Layer 2 of a small transformer language model trained on English Wikipedia (16 layers, counted from 0, width 64).
Take only the direct path to the model's output, skipping the later layers: a vector added to the residual stream pushes a token's score in proportion to its dot product with that token's output vector.

Output vectors of the tokens that the questions are about. A number n stands for n times 0.022.
"ot": 31 -17 -16 11 -11 6 4 19 21 16 -3 -52 22 -7 4 -63 -11 1 -20 1 -12 -21 6 -11 -38 -3 26 -4 -14 2 -42 -5 15 5 -32 35 2 36 -35 29 -2 -3 -18 -19 -14 -30 10 21 -10 1 8 -22 6 -7 -36 4 16 -16 25 -1 13 15 28 22
"ith": -11 -13 2 45 11 -43 25 10 -18 9 -38 -50 -9 -14 -5 19 -10 13 31 -9 0 45 -41 10 16 48 -25 -23 -20 15 -32 34 -10 -14 16 25 0 25 -17 -8 40 14 -12 19 42 -68 12 -13 -3 31 -7 13 56 -31 -16 -25 5 -1 44 33 35 6 14 38
"ia": -9 6 23 13 0 -15 26 -5 -11 38 -1 -2 16 -25 25 -18 -22 35 -7 -16 40 16 -25 -24 -27 -13 -12 -23 -23 -17 -23 10 22 -16 -35 15 -14 21 -7 -11 -3 0 -7 -16 4 -20 34 -3 16 34 18 -1 24 -39 -5 -1 22 14 -22 54 45 -23 -7 22
"ge": -11 22 44 -14 17 23 31 -21 25 -21 -25 -23 12 14 -1 -8 -45 23 -9 8 8 35 -23 14 27 38 -27 14 19 28 -15 2 -16 36 -23 5 -50 35 -88 -14 1 13 2 -10 -18 -36 52 82 -25 1 -10 19 53 -39 18 -20 34 27 4 47 48 -24 52 34
"il": -9 0 -15 6 -11 -15 -8 16 30 2 3 -44 5 20 5 -17 -8 37 8 -40 -19 16 0 23 22 13 -4 -37 -21 -5 2 19 -4 -36 6 39 -11 -1 -2 40 26 -6 30 27 8 -18 -10 2 0 30 -8 -19 -12 -9 -27 -12 -11 -18 -5 62 47 -20 -2 5
"se": -23 6 -13 -25 -17 22 -15 -17 2 -8 -28 -61 5 -34 -38 -44 -37 53 -7 2 4 45 -24 -19 30 24 16 -4 19 -18 -40 42 8 -1 -5 10 4 5 10 -13 19 13 -45 -26 -9 -2 16 54 -5 53 40 -5 -32 -48 3 -19 36 30 37 -7 21 -39 11 7
"t": 14 10 -10 -13 23 29 -31 -18 -10 46 25 -6 -9 -6 21 8 -15 -20 -9 -26 -43 -11 12 -1 50 -44 -7 -4 -2 -15 5 62 3 4 -20 -4 4 -11 1 14 30 -2 -45 -11 6 6 -5 33 -2 1 10 -17 7 -61 -7 8 27 1 24 29 -6 -38 36 36
"al": 7 24 -5 11 1 -47 28 -24 41 25 -27 7 6 -8 21 5 -3 8 -4 4 -14 -21 9 3 -11 24 -14 -28 -2 -13 -22 -6 0 1 20 22 25 13 -23 26 20 -9 32 13 9 -11 2 15 -12 -6 7 -23 -10 -54 -11 -26 22 44 4 6 12 -19 0 0
"z": -23 15 -21 9 23 24 2 34 20 -11 -12 7 22 -3 19 -21 -4 13 17 7 -9 35 3 -5 -13 -22 -45 -26 23 -6 4 29 20 9 5 1 4 10 -42 25 8 9 2 -16 10 -30 12 42 -19 -7 27 45 18 -5 -28 -31 6 14 10 46 39 -53 3 14
"ord": -29 -43 -26 54 -21 -18 5 26 -12 37 29 21 -15 -21 -25 21 -10 11 -16 -1 7 55 -4 -11 35 27 -44 -21 0 37 3 1 -39 6 37 25 -25 -19 -27 11 18 11 7 -11 31 -29 12 14 -49 13 -9 -8 64 -9 -8 -4 28 -9 2 -11 44 -9 30 11
" o": 4 -1 -1 -2 -13 -4 -15 9 17 28 9 -13 -3 -17 -23 -8 -6 -4 -7 12 -11 -24 -18 6 2 -7 2 -16 3 11 -5 25 -6 -18 0 -13 -31 38 8 15 -8 20 -3 -4 7 6 24 -7 18 3 3 -8 -12 -17 -19 -7 -5 14 5 2 1 2 21 -6
"\n": -3 5 -9 58 21 33 -15 -4 9 -7 12 -1 -24 -27 32 -39 -16 13 -4 -8 -14 34 26 1 26 -2 5 -29 -21 -3 10 -4 6 3 -26 -15 -2 9 13 -18 -3 16 15 -3 -10 7 8 -3 10 -38 -5 18 -2 -15 6 -2 22 3 10 -16 6 19 -4 -51
"ie": 3 4 32 -9 -11 14 5 -4 -32 45 27 0 25 -18 22 -25 -10 41 -4 -7 34 -1 -33 -2 -1 -8 10 -2 -22 30 -26 42 -22 -45 21 35 -3 45 -10 8 -1 -1 -20 20 0 -35 1 -4 12 -22 -23 40 7 -34 -10 -10 8 13 9 34 43 -9 1 9
"C": -9 26 -21 -2 12 -8 -5 15 12 1 -2 -8 -3 -10 -4 3 -13 47 4 11 21 16 30 -12 34 -18 -15 13 15 -3 -7 -14 -5 -34 -3 27 11 -13 -25 -4 -3 19 -7 -23 13 -2 23 -2 8 -9 -28 0 23 -32 -28 5 -15 -18 18 1 -5 20 12 8
"ated": 15 -4 -38 -13 8 -28 40 28 47 42 -6 -28 -13 -8 -8 4 -29 -32 -3 25 -8 -2 -8 -32 18 -6 -20 25 -21 15 -5 17 28 -10 5 26 8 22 -17 1 6 16 -5 -23 -14 -67 -1 9 49 -31 -37 22 -20 -20 15 -20 80 26 29 41 45 -32 -12 12
"ation": -30 -17 -21 -30 -43 -9 20 8 28 29 22 8 -6 -58 35 5 -23 3 -7 30 -2 15 5 9 16 -8 -10 14 33 38 -3 -12 42 -15 -11 14 16 29 -31 9 -16 11 0 -8 -3 -31 -6 3 26 -14 -41 -20 -4 -42 5 -27 93 18 40 17 48 -21 17 18
"ent": 6 -11 -8 15 -9 -13 33 -9 35 12 -9 12 -44 22 17 -36 -20 -14 -32 -5 35 35 -20 -18 7 -4 11 3 8 -9 26 -7 -19 2 22 27 -20 18 26 26 -30 -3 5 7 27 -20 5 39 12 4 -15 32 40 -26 -13 -18 40 -24 6 3 53 -24 -13 19
"I": -43 4 -11 27 19 3 -18 -17 20 11 -33 -48 8 -38 -11 -14 1 12 45 5 21 23 22 -4 7 -24 -12 -22 23 4 8 9 14 -29 5 26 -5 -20 -8 -5 1 18 2 -10 3 14 35 14 5 11 -10 -27 7 -46 -27 17 -9 -22 14 22 -3 -14 -17 15
"==": -9 23 -3 16 -3 -15 -1 27 30 -16 15 -6 -28 -37 2 24 -19 16 18 -39 11 21 21 -7 18 -31 25 -59 6 3 5 -12 42 -9 30 10 -40 26 -9 -14 -20 20 -10 -18 10 -12 26 -16 -48 -9 9 20 8 -49 -16 8 57 -1 5 26 -4 16 8 13
"ill": 0 -44 17 19 12 -50 9 6 1 -1 -4 -29 10 -25 13 -23 -15 6 -17 -42 -21 15 21 -32 23 3 -21 -20 -3 9 -5 -13 -17 -17 26 30 -23 29 0 28 53 -1 22 32 -7 -15 1 36 21 1 -9 -13 9 -29 -49 25 7 -13 -12 13 36 -4 -34 12
"[": -17 -26 -9 -13 -12 -43 -3 2 26 -21 5 -19 -25 11 -7 -2 -37 17 22 0 -4 14 11 -3 -3 10 -23 -19 20 26 19 35 29 -24 -16 19 -38 21 -12 8 24 26 2 -35 19 -19 -5 12 -17 37 -16 -14 37 -21 -37 -6 36 -11 27 0 24 12 -32 -2
"U": -21 -9 -3 22 12 -11 4 5 14 15 5 -6 7 17 -4 -2 -3 44 34 2 20 14 28 4 -14 -12 -12 -16 35 33 -21 13 22 -3 -3 35 12 1 -23 26 -9 26 -29 -3 -1 18 39 7 6 -13 -12 8 43 -37 -12 25 5 4 25 3 -5 4 -19 3
"r": 17 30 -17 -12 24 1 -26 3 7 37 6 26 19 25 -13 1 9 12 6 -9 36 -1 28 11 48 16 14 -18 2 19 -22 24 -15 13 14 16 -22 22 4 -22 18 -13 -2 -16 20 -16 -14 46 3 31 -33 13 3 16 -46 -4 14 6 7 -11 27 28 -6 19
"–": -12 18 8 -1 27 -4 -12 27 0 -7 19 -17 6 -44 -14 -1 -36 23 5 17 56 0 -14 -7 -1 11 -14 3 28 34 4 -3 -11 0 -4 1 -14 2 -25 6 36 23 -13 -5 -1 7 10 -9 12 -9 -7 -15 30 -3 26 -12 22 28 -9 6 -6 3 7 -25
"ing": 11 5 11 -23 -14 -7 -10 -22 -8 8 5 -9 -12 -33 11 9 4 34 -15 12 4 -21 -16 -1 9 -8 35 -23 1 34 31 9 -19 -10 27 20 -19 -13 -4 51 -8 -3 -9 -9 -3 -37 -26 -13 -7 19 -41 26 -6 -24 -18 16 8 35 73 -23 42 -9 1 -25
"ian": -8 3 25 36 -18 -21 2 2 -5 30 12 -15 20 -20 6 11 13 53 -17 -7 16 -4 -14 -13 -20 31 12 31 -3 5 -38 1 33 -8 -40 30 -14 25 -51 -29 -6 -3 -7 -9 -21 -2 66 -12 17 6 12 29 30 -64 -15 -31 11 31 -16 18 52 -19 -13 10
"ast": 13 -5 -27 48 17 -15 2 11 10 21 37 -27 -35 11 30 12 -42 25 -15 -5 -9 48 13 -36 -25 39 2 19 7 23 -5 17 58 25 12 49 -31 6 -44 2 6 3 -1 3 16 -8 -7 23 -1 18 -23 5 16 -12 4 1 -8 -17 31 -3 33 -25 31 26
"ed": 2 10 -47 -30 -14 1 -25 15 32 -19 12 10 -8 -11 -15 -16 -9 -11 13 16 -12 -14 -14 -7 3 19 6 6 -40 23 10 23 15 8 41 25 6 -13 -3 44 -8 -5 2 -20 23 -35 0 -10 30 23 -37 32 -12 -23 15 21 19 6 34 4 42 -35 -9 -5

Output weights of attention head 0. The head adds the sum of these rows, row i times number i of z. A number n stands for n times 0.011.
o0: -37 -19 -7 -20 8 11 -22 -8 9 31 -13 -24 -10 18 4 38 13 38 9 -8 60 -30 27 1 37 28 8 -21 -6 -22 -10 -16 22 -25 33 -31 1 -38 -16 42 33 15 1 25 33 1 5 21 10 -5 -34 -36 -12 -41 39 25 10 -12 -13 -47 -20 20 -21 19
o1: 28 -29 16 7 -5 50 10 29 -13 -9 24 -1 32 25 -31 -27 -54 44 -31 2 16 16 9 41 4 -26 71 -9 -13 -7 5 -44 -2 -10 -47 4 -10 -4 9 58 -45 4 -12 16 -20 18 5 3 35 -28 -8 26 -36 -1 -26 37 -20 -12 -29 -6 -13 -13 -19 -1
o2: -2 -35 -38 -4 -15 -29 -33 -1 56 -78 -18 21 -18 -20 13 -32 -27 -12 -27 9 11 -12 34 31 46 13 -11 14 46 9 -46 3 -9 -42 10 -40 2 7 -7 42 30 5 -11 8 20 7 -25 35 -4 -6 -8 11 3 -10 -14 -25 30 8 -30 11 -23 -10 -55 -6
o3: 4 -14 -7 10 12 -11 25 3 -24 -5 -23 10 9 -10 -10 -30 -2 -37 -28 -12 -20 -15 9 5 15 -18 11 -2 4 6 -22 9 -19 13 -29 -10 -10 9 25 0 12 -5 -15 -7 9 -43 -74 23 -33 24 -24 34 3 -29 -6 -1 75 43 32 7 -22 -1 22 10
o4: -2 -16 7 8 -70 18 6 10 40 34 8 22 -5 -47 90 -60 2 7 -27 -8 -19 -3 18 -24 -7 35 -14 14 9 -4 10 11 -30 14 -3 4 20 6 1 18 -12 29 -10 48 -25 23 -22 9 -15 49 35 -30 6 65 -6 19 21 1 16 -11 1 7 -22 8
o5: 13 41 -1 -10 -8 -51 -44 13 20 -24 37 -25 4 36 -6 21 -25 13 25 26 8 31 42 28 15 12 7 6 9 -41 -51 -23 11 18 3 8 -30 10 -25 11 -29 -7 11 -18 46 20 -11 -72 37 -11 -32 -20 32 7 22 -13 -17 8 -13 -27 -44 0 -6 -1
o6: 3 -26 16 -4 10 0 23 8 19 20 13 39 20 19 13 -3 19 -31 20 10 31 69 40 -5 24 -7 24 -8 24 -20 20 -13 5 3 -47 -36 25 23 -13 44 -35 -24 33 8 13 -14 -18 25 25 21 -9 -6 23 -21 -4 15 76 40 1 1 10 4 -25 -21
o7: -9 2 -5 -18 24 -28 -12 -3 -5 12 6 16 -13 -3 -11 11 15 -5 -4 31 40 73 -20 -27 -16 21 6 -4 -9 -24 6 -45 36 5 -21 -2 -29 20 8 -27 -5 -11 5 -22 19 49 11 -14 -19 9 -23 -32 0 50 29 -14 -4 -7 -2 -23 -9 37 23 -9
o8: 14 -1 10 34 -49 -16 27 30 -18 19 -29 46 12 24 13 -5 -9 54 21 6 -31 8 -17 3 -16 -11 2 38 9 -10 -19 -24 -18 7 -13 -4 -18 21 2 9 6 -5 -30 -21 16 -11 64 -66 -8 -15 28 16 6 -25 -5 -17 0 47 21 -26 -4 13 -8 9
o9: 3 -1 15 -10 10 -21 7 -10 19 16 -14 12 -26 -22 -52 -21 -3 26 16 6 13 -11 -1 17 43 -23 -10 -9 29 12 17 -20 11 -30 -11 -24 7 34 3 6 26 49 7 -33 10 16 -2 -13 -13 -9 -32 -74 2 15 -34 0 7 19 -5 -16 8 -7 11 -48
o10: 41 16 16 -8 43 -9 43 47 13 12 -38 1 16 -9 -43 -24 -2 26 18 9 -6 -52 -32 12 -7 0 38 1 -11 -30 -38 -17 24 72 -20 17 22 4 -7 -26 -36 -42 2 57 -6 10 34 -3 -16 -16 -19 7 -22 -25 -8 -17 16 48 -11 14 -34 39 9 2
o11: -68 -6 -36 7 1 -26 -4 -35 -24 16 12 53 -33 20 -1 10 22 -29 14 -31 16 -25 -18 26 -9 -27 -16 25 40 6 -16 -22 19 4 43 -53 -42 46 27 20 -7 -54 -5 -3 -45 3 4 -20 26 4 19 -26 -8 -27 0 14 0 34 -17 -8 42 12 -24 -13
o12: -59 -25 9 -69 17 -15 -8 -3 4 -41 33 35 -15 15 -21 80 11 -15 -21 9 -2 -49 -17 36 25 -4 6 -13 44 13 -16 48 -21 -23 -18 5 -15 15 -5 -28 21 4 61 20 -20 -22 -11 -35 8 -44 15 6 13 -17 -8 -3 -14 -12 -9 2 16 -4 -28 -13
o13: -8 -35 9 23 6 -10 -39 8 -51 -30 -4 32 12 -44 -16 8 -28 58 -65 47 -21 16 -26 -39 52 -20 43 -2 -3 -50 -1 -10 -38 -31 -22 -20 -9 -38 20 11 20 10 30 0 -3 -17 -34 8 -13 -23 -1 6 -19 26 47 35 21 -20 -17 1 16 30 16 -18
o14: 38 -39 13 19 -17 8 42 -15 -10 37 13 14 2 9 10 -17 14 3 -40 -51 14 69 -8 7 -1 71 -51 56 26 -13 24 40 -15 -11 -3 26 -15 -8 15 -6 15 44 -24 -19 25 20 -8 -12 -22 2 7 -2 26 25 30 8 -2 -31 6 -15 8 -5 -13 20
o15: -25 -11 15 48 -51 -43 1 -10 -18 40 0 -38 65 49 3 -26 19 -17 -63 11 5 24 -7 -7 4 23 21 -12 3 8 -30 -9 31 50 -35 59 -27 -17 1 -42 20 0 -36 26 -54 -19 32 36 -15 -39 13 -31 20 0 34 19 10 27 16 1 0 -15 -21 12
o16: -35 -39 4 -66 8 -15 -25 5 10 -15 -2 -26 -16 -29 20 -9 -13 25 23 14 -16 40 3 0 -10 -2 10 -1 26 -1 30 -30 -12 13 -21 -10 -28 -9 0 -7 1 -22 -22 13 -40 10 56 17 -38 -2 16 1 -21 15 -16 -1 -25 -27 -2 -4 11 26 -26 31
o17: 3 18 1 3 15 -63 16 -8 16 -1 19 -18 -17 11 -24 11 15 -70 -2 -43 14 23 52 2 -5 12 -23 -18 -33 9 -10 38 -24 39 -29 -56 -31 -15 40 -13 -14 22 23 7 3 -15 -5 34 -12 27 -26 -52 28 3 -30 0 -2 35 -19 -22 17 -16 -11 22
o18: -5 -3 -3 16 -28 25 9 -26 24 -16 25 51 -3 -13 -8 -43 31 7 -3 40 8 -3 27 -38 31 34 -10 -22 -13 -43 0 7 -1 -24 -59 -25 -5 21 14 21 34 56 40 -13 0 -5 35 6 -6 -37 -7 -3 47 -13 -8 30 -54 40 -13 -53 53 -5 5 -34
o19: 20 14 -14 13 -12 11 -72 8 -23 -56 3 1 14 -6 -5 21 -1 -31 6 10 -35 -25 -19 40 8 6 -13 -33 -31 23 -18 -8 -7 -53 7 -10 -16 -43 33 -5 28 -6 -15 -20 3 21 7 -57 38 -29 39 -31 -32 2 4 19 16 -35 -37 0 3 -17 23 9
o20: -42 -18 -9 -14 27 6 42 -8 -24 -26 -4 -28 20 18 16 19 -23 -2 -28 -11 -41 25 21 -6 22 60 -31 12 31 -9 8 1 17 -9 -9 29 -14 22 1 -25 -23 49 -25 1 29 -13 -37 9 -6 17 -7 20 34 -18 -25 -6 -24 -14 10 37 -12 -8 14 2
o21: -30 -7 -24 34 7 -34 87 40 -3 24 -33 -17 -35 32 -35 33 7 -7 -20 3 -4 -12 3 -53 -5 10 14 -19 -48 57 15 6 9 -14 3 -18 -16 -19 -3 -18 -5 8 6 -20 10 3 43 8 24 17 36 -29 -7 -4 2 -14 46 -17 34 -37 15 -22 -6 -24
o22: 40 -8 -1 3 3 -12 -10 23 -36 -20 -5 -19 18 18 -10 2 23 26 -13 -14 9 -1 -13 -23 11 27 -40 34 29 -66 10 15 7 -5 9 24 33 -34 14 -41 -44 -6 -52 -13 8 -9 -9 -45 6 40 -9 37 10 14 21 11 -16 -26 -12 -35 66 -9 0 -1
o23: 30 65 -9 14 -33 14 -10 -12 26 26 26 -16 -3 -48 47 -33 26 8 -29 -3 -4 -30 19 -19 5 -31 8 8 -18 17 43 -18 -29 6 61 -47 -16 18 -10 -16 5 6 74 27 -26 9 36 23 -19 -7 4 -18 -33 -36 27 26 -16 -23 -1 28 -36 -8 47 -20
o24: -67 13 -1 -2 -12 -14 -17 -6 44 21 -25 27 -30 -9 -36 2 11 16 -54 -1 -16 -40 -4 -10 -10 16 26 8 -29 8 -8 62 -12 26 10 11 0 22 24 -9 33 29 -29 10 -3 9 26 26 58 6 -18 32 -8 -36 8 47 -21 -10 5 -19 18 30 -21 -29
o25: 17 -5 70 11 21 -15 -33 31 -17 12 -32 16 33 -31 -18 -10 20 -38 13 17 -34 -13 -29 12 0 -5 -9 -18 -8 2 -12 5 20 41 -16 23 21 -28 15 4 -29 -19 6 -28 23 20 -37 -22 45 5 25 10 -18 -9 13 -25 43 17 43 21 -6 31 38 0
o26: 38 -8 -46 -18 -13 45 29 37 33 -2 69 -31 0 6 2 39 12 30 -25 6 16 -3 2 1 -28 -6 47 -26 4 -5 35 -3 -10 3 -3 30 32 -8 -21 -38 -35 -5 -6 22 26 39 5 -19 -2 7 10 -2 -6 -12 -19 39 -12 -22 25 -93 4 2 29 -33
o27: 4 11 25 -56 -21 -22 19 14 26 5 13 -30 6 36 45 11 14 -19 -11 18 -20 -5 -28 23 2 -6 2 -4 6 -19 15 12 -20 19 7 -12 -6 6 5 -10 -35 -9 28 -14 44 -17 -10 -12 11 14 -2 33 7 14 -15 -10 -9 -15 -15 -53 -19 -23 -28 -16
o28: 35 11 32 -45 25 4 22 26 -14 -15 -12 33 30 34 34 -4 21 -45 -4 33 31 10 -20 6 -42 -8 16 -2 -21 -12 -3 17 2 0 -26 59 -19 -15 10 -51 -11 31 2 28 4 -39 -15 -30 5 -3 -7 5 -7 32 -7 10 40 -10 10 27 -12 -10 0 -4
o29: -11 33 36 -13 -21 -70 46 -41 -4 -31 0 -14 -14 -33 -4 -7 -2 -20 15 -19 -16 -9 19 17 13 3 -4 -9 -27 1 25 -11 24 9 -3 7 -30 32 -43 14 55 -14 -13 -32 -21 11 17 4 -4 -29 -35 -4 -24 24 4 -28 -21 -9 10 31 -15 31 0 22
o30: -37 7 3 -3 5 33 -55 31 11 19 3 -11 -21 2 -9 -40 19 10 23 -2 -29 -8 22 9 0 -47 -6 14 12 22 -7 -1 -14 19 13 32 26 -19 -4 11 14 -46 -36 -19 -31 2 17 15 22 4 -11 30 -21 13 -8 -13 48 -7 -2 23 -15 -1 -38 36
o31: 35 32 49 35 49 -35 18 16 0 -1 -7 -27 27 -22 12 10 43 -67 29 -3 8 41 35 -37 -35 -48 5 39 -14 -47 8 -62 -21 32 7 0 -6 21 -8 -34 52 2 -54 -15 16 29 5 -15 6 -47 41 16 -43 -29 -21 19 21 13 -11 33 -2 -1 -43 28

Each question shows a token from some text and the vector z that the head gathered there. A number n stands for n times 0.05.

"c": -8 13 -11 21 -23 19 32 0 -5 -6 -52 -2 7 13 35 13 2 45 14 15 10 -10 1 -12 -46 17 -4 5 -13 12 -13 -2
Which three tokens does it push up most, strongest first? "ord", "[", "ith"

"9": 1 22 -26 -8 -23 5 1 11 -11 4 34 -11 21 -2 7 -4 9 10 1 5 -30 -6 35 -6 2 2 11 39 29 -6 26 -14
Which of these tokens does it push down most? "ill"

"es": 48 -15 31 30 32 14 9 -10 -39 -32 8 -7 28 7 2 -6 8 36 -30 -8 5 -22 5 -12 18 -14 25 20 22 0 17 5
Which of these tokens does it push up most? "r"

"an": 12 4 14 -3 28 -6 30 -10 -17 -7 -5 -6 -12 -3 31 -6 -5 1 -13 -30 -1 -24 35 -10 -23 -11 26 -11 7 -15 -5 1
Which three tokens does it push up most, strongest first? "ent", "ast", "ord"

"ue": 3 3 8 29 -26 3 26 5 10 -12 37 13 -2 0 -6 16 1 52 -19 -16 -17 -1 -31 29 33 12 -10 -6 -23 5 -14 78
Which of these tokens does it push up most? "al"

"0": -5 -6 -15 -13 1 5 -3 -8 -4 4 55 -16 24 20 -9 17 1 0 11 -12 -27 -6 41 11 2 29 1 21 10 -20 30 38
Which of these tokens does it push up most? "ian"

" |": 15 -3 14 4 43 1 -1 -10 4 -8 10 -8 9 22 -5 27 20 1 11 -8 -10 -21 11 22 20 -3 17 21 3 -15 -13 -31
Which two tokens does it push up most, strongest first? "ing", "se"

"e": -9 32 7 5 -20 14 15 9 4 16 42 9 -22 -2 -20 -13 8 33 -10 -11 -18 -6 -15 18 6 -6 -3 -4 -26 3 -6 61
Which two tokens does it push up most, strongest first? "==", "al"

"H": 10 10 20 -2 46 2 17 -9 6 -16 21 3 -6 15 -2 40 29 -3 4 -41 0 -30 13 -3 14 1 -16 7 -8 5 -5 -20
Which two tokens does it push up most, strongest first? "ge", "se"

"f": 12 9 29 13 20 20 34 11 -5 3 -36 -13 2 5 8 -3 17 8 -29 -21 25 -4 -10 -61 -17 0 -22 3 -14 -2 18 -27
Which of these tokens does it push up most? "["

"2": -30 -2 -4 9 17 -12 12 -1 15 -17 -16 10 -3 -14 12 -3 1 -1 -13 -8 23 4 -7 -28 -31 2 -23 -9 -5 8 17 9
Which of these tokens does it push up most? "z"

"g": 19 6 9 16 2 23 19 -9 23 -11 7 1 -19 16 13 -13 -23 -5 12 -14 -7 -20 11 -2 0 10 -15 5 -1 -17 4 6
Which of these tokens does it push up most? "ent"

"on": 27 9 10 -14 24 19 5 -33 -6 -7 -21 -9 1 -11 5 10 1 21 17 10 -19 -17 4 21 -20 -26 35 19 -30 10 -8 -21
Which of these tokens does it push up most? "il"

"ro": 12 4 17 5 18 -10 13 1 -9 -13 -7 -10 4 8 28 0 3 -3 -17 -13 1 -9 19 -9 -17 -6 -7 5 13 -24 4 -21
Which of these tokens does it push up most? "ent"

" A": 15 -25 -3 13 -2 3 -7 3 -23 -5 1 0 -1 -7 -3 13 -12 26 4 6 -9 14 -1 25 -13 -16 22 -3 -4 4 -7 14
Which of these tokens does it push down most? "ie"

"ed": 9 16 2 8 -14 6 -6 1 12 -15 3 9 0 9 -12 -5 5 -5 -34 1 1 5 -29 29 1 4 -22 1 -11 15 -3 11
Which of these tokens does it push up most? "=="

"ine": 1 11 14 16 33 -16 31 -13 -5 -4 9 -1 9 16 -25 2 17 10 0 17 -14 -3 -11 9 -15 -11 -2 -9 22 -3 20 4
Which of these tokens does it push up most? "ation"

"a": 21 5 25 -15 7 18 -18 6 18 5 22 2 9 26 -13 7 7 -11 4 29 -33 2 11 -3 7 -1 19 -6 -5 3 -7 9
Which of these tokens does it push down most? "ge"

"7": -16 -30 -16 3 -8 -8 -21 5 -17 -8 13 3 -1 5 -11 21 10 1 -37 12 -5 1 14 1 -22 25 -27 -13 14 17 9 16
Which of these tokens does it push up most? "ith"

"6": 18 -28 -12 10 -4 2 0 2 -19 -3 -2 5 5 15 -6 5 -16 7 7 -2 -19 -7 11 35 -7 4 -9 11 7 -1 13 13
Which of these tokens does it push up most? "t"

",": 17 -5 2 7 15 -9 6 6 6 0 23 -3 -18 18 -1 -2 -3 -2 9 16 -24 9 7 28 2 0 6 -6 17 -6 -2 1
Which of these tokens does it push up most? "\n"

"ic": 4 5 -10 -10 -1 16 27 22 5 8 -1 10 13 8 3 -11 14 -2 -17 -10 6 1 17 -33 -3 9 8 -11 -3 -15 19 10
Which of these tokens does it push down most? "al"

"en": 19 18 20 -6 13 33 17 8 8 3 6 11 -8 7 7 11 13 3 23 8 -22 -27 11 20 0 -4 8 6 -17 -12 9 -9
Which of these tokens does it push up most? "\n"

"3": 1 -27 -26 8 -15 -6 -20 -5 -19 -30 21 -24 11 -23 7 16 -14 34 -14 3 23 12 6 16 1 8 12 6 22 -4 -33 6
Which of these tokens does it push up most? "ith"

" C": 15 19 11 8 13 -14 2 -10 -28 -16 8 -10 -18 16 10 -1 -8 -1 -12 -23 -7 -8 4 28 0 -18 20 5 -5 -14 -1 -1
Which of these tokens does it push up most? "ent"

"av": -1 11 -7 10 5 3 -2 -7 -17 -12 8 -10 -16 2 -5 35 7 26 -16 1 -23 -20 10 10 -11 11 -8 4 13 -3 16 5
Which two tokens does it push up most, strongest first? "ot", "t"

"al": 25 7 -9 21 28 -13 36 -3 -22 -8 -3 -30 -42 7 24 6 -1 43 2 -5 -15 35 2 -10 -10 34 10 0 -27 -11 9 11
Which of these tokens does it push down most? "ie"

"im": 24 -17 35 -25 37 10 28 9 -38 18 20 -19 26 6 -27 24 19 -5 -5 -32 -24 -27 -1 2 -6 0 8 8 28 -10 -10 -31
Which of these tokens does it push up most? "ation"

"1": 16 6 9 -16 0 4 -5 -6 -14 -15 -1 -2 8 3 -8 -14 20 3 -5 5 -32 -7 12 20 0 -19 15 7 -10 -6 26 -10
Which of these tokens does it push up most? "ed"

"\n": -2 -17 -21 7 0 10 -13 -6 -16 -34 18 -15 2 -32 2 12 -9 21 -36 -9 17 8 -6 13 -25 0 13 10 25 1 -16 21
Which of these tokens does it push down most? "\n"

"t": 6 8 21 -1 29 7 12 4 -27 10 1 -18 8 7 -4 7 12 -5 -1 -13 -7 -26 3 -6 -15 1 9 16 17 -1 1 -5
Which of these tokens does it push up most? "ation"

"le": -10 20 -6 -12 31 6 -15 -4 -7 -6 2 31 1 4 -14 -13 13 24 14 36 -52 -20 -11 38 9 1 -9 6 -5 7 6 -19
Which of these tokens does it push up most? " o"

"mer": 7 -24 9 11 13 -19 6 -1 -31 -16 -10 16 24 13 3 7 12 20 -21 -7 -12 -26 -12 43 -6 -22 -1 15 -2 -12 5 -6
Which of these tokens does it push down most? "ian"

".": -12 -15 -2 -18 10 16 10 25 -4 22 19 -8 20 10 -2 10 8 -16 -3 -24 -21 -3 14 -36 -11 18 -2 -1 32 14 -7 -14
Which of these tokens does it push down most? "t"

"er": 5 -19 17 17 21 4 5 -7 -36 -26 17 -26 -7 -5 13 1 -5 12 -24 1 8 -33 3 9 -28 4 2 -13 4 -6 12 -7
Which of these tokens does it push up most? "t"

"l": 20 22 12 -18 14 26 9 6 -32 -3 -11 -1 1 -11 11 1 16 5 -21 -1 6 -42 -5 7 -22 -29 3 7 14 -17 18 0
Which of these tokens does it push up most? "il"

"ver": 22 14 4 1 9 4 -3 -1 -10 -10 -2 7 11 20 -1 8 17 -10 -12 2 -6 -15 9 7 13 -7 10 13 1 -13 7 2
Which of these tokens does it push up most? "ing"

"ran": -4 23 53 -29 36 33 -45 -39 -35 -7 -53 -40 31 38 7 -18 1 -13 23 80 20 -52 23 34 -28 -41 35 1 -11 -1 -37 -54
Which of these tokens does it push up most? "il"

"ab": 37 6 -5 -1 49 13 7 -14 -23 -32 -5 1 -10 -20 22 30 -3 39 -13 -10 -4 -9 28 -13 -4 -10 5 17 20 -24 -16 -31
Which of these tokens does it push down most? "=="

"ers": 27 -10 12 -3 -9 22 16 6 0 -11 20 -1 -12 8 -12 -10 12 12 -4 20 -20 -12 6 22 -10 16 -1 -4 -2 4 4 29
Which of these tokens does it push up most? "=="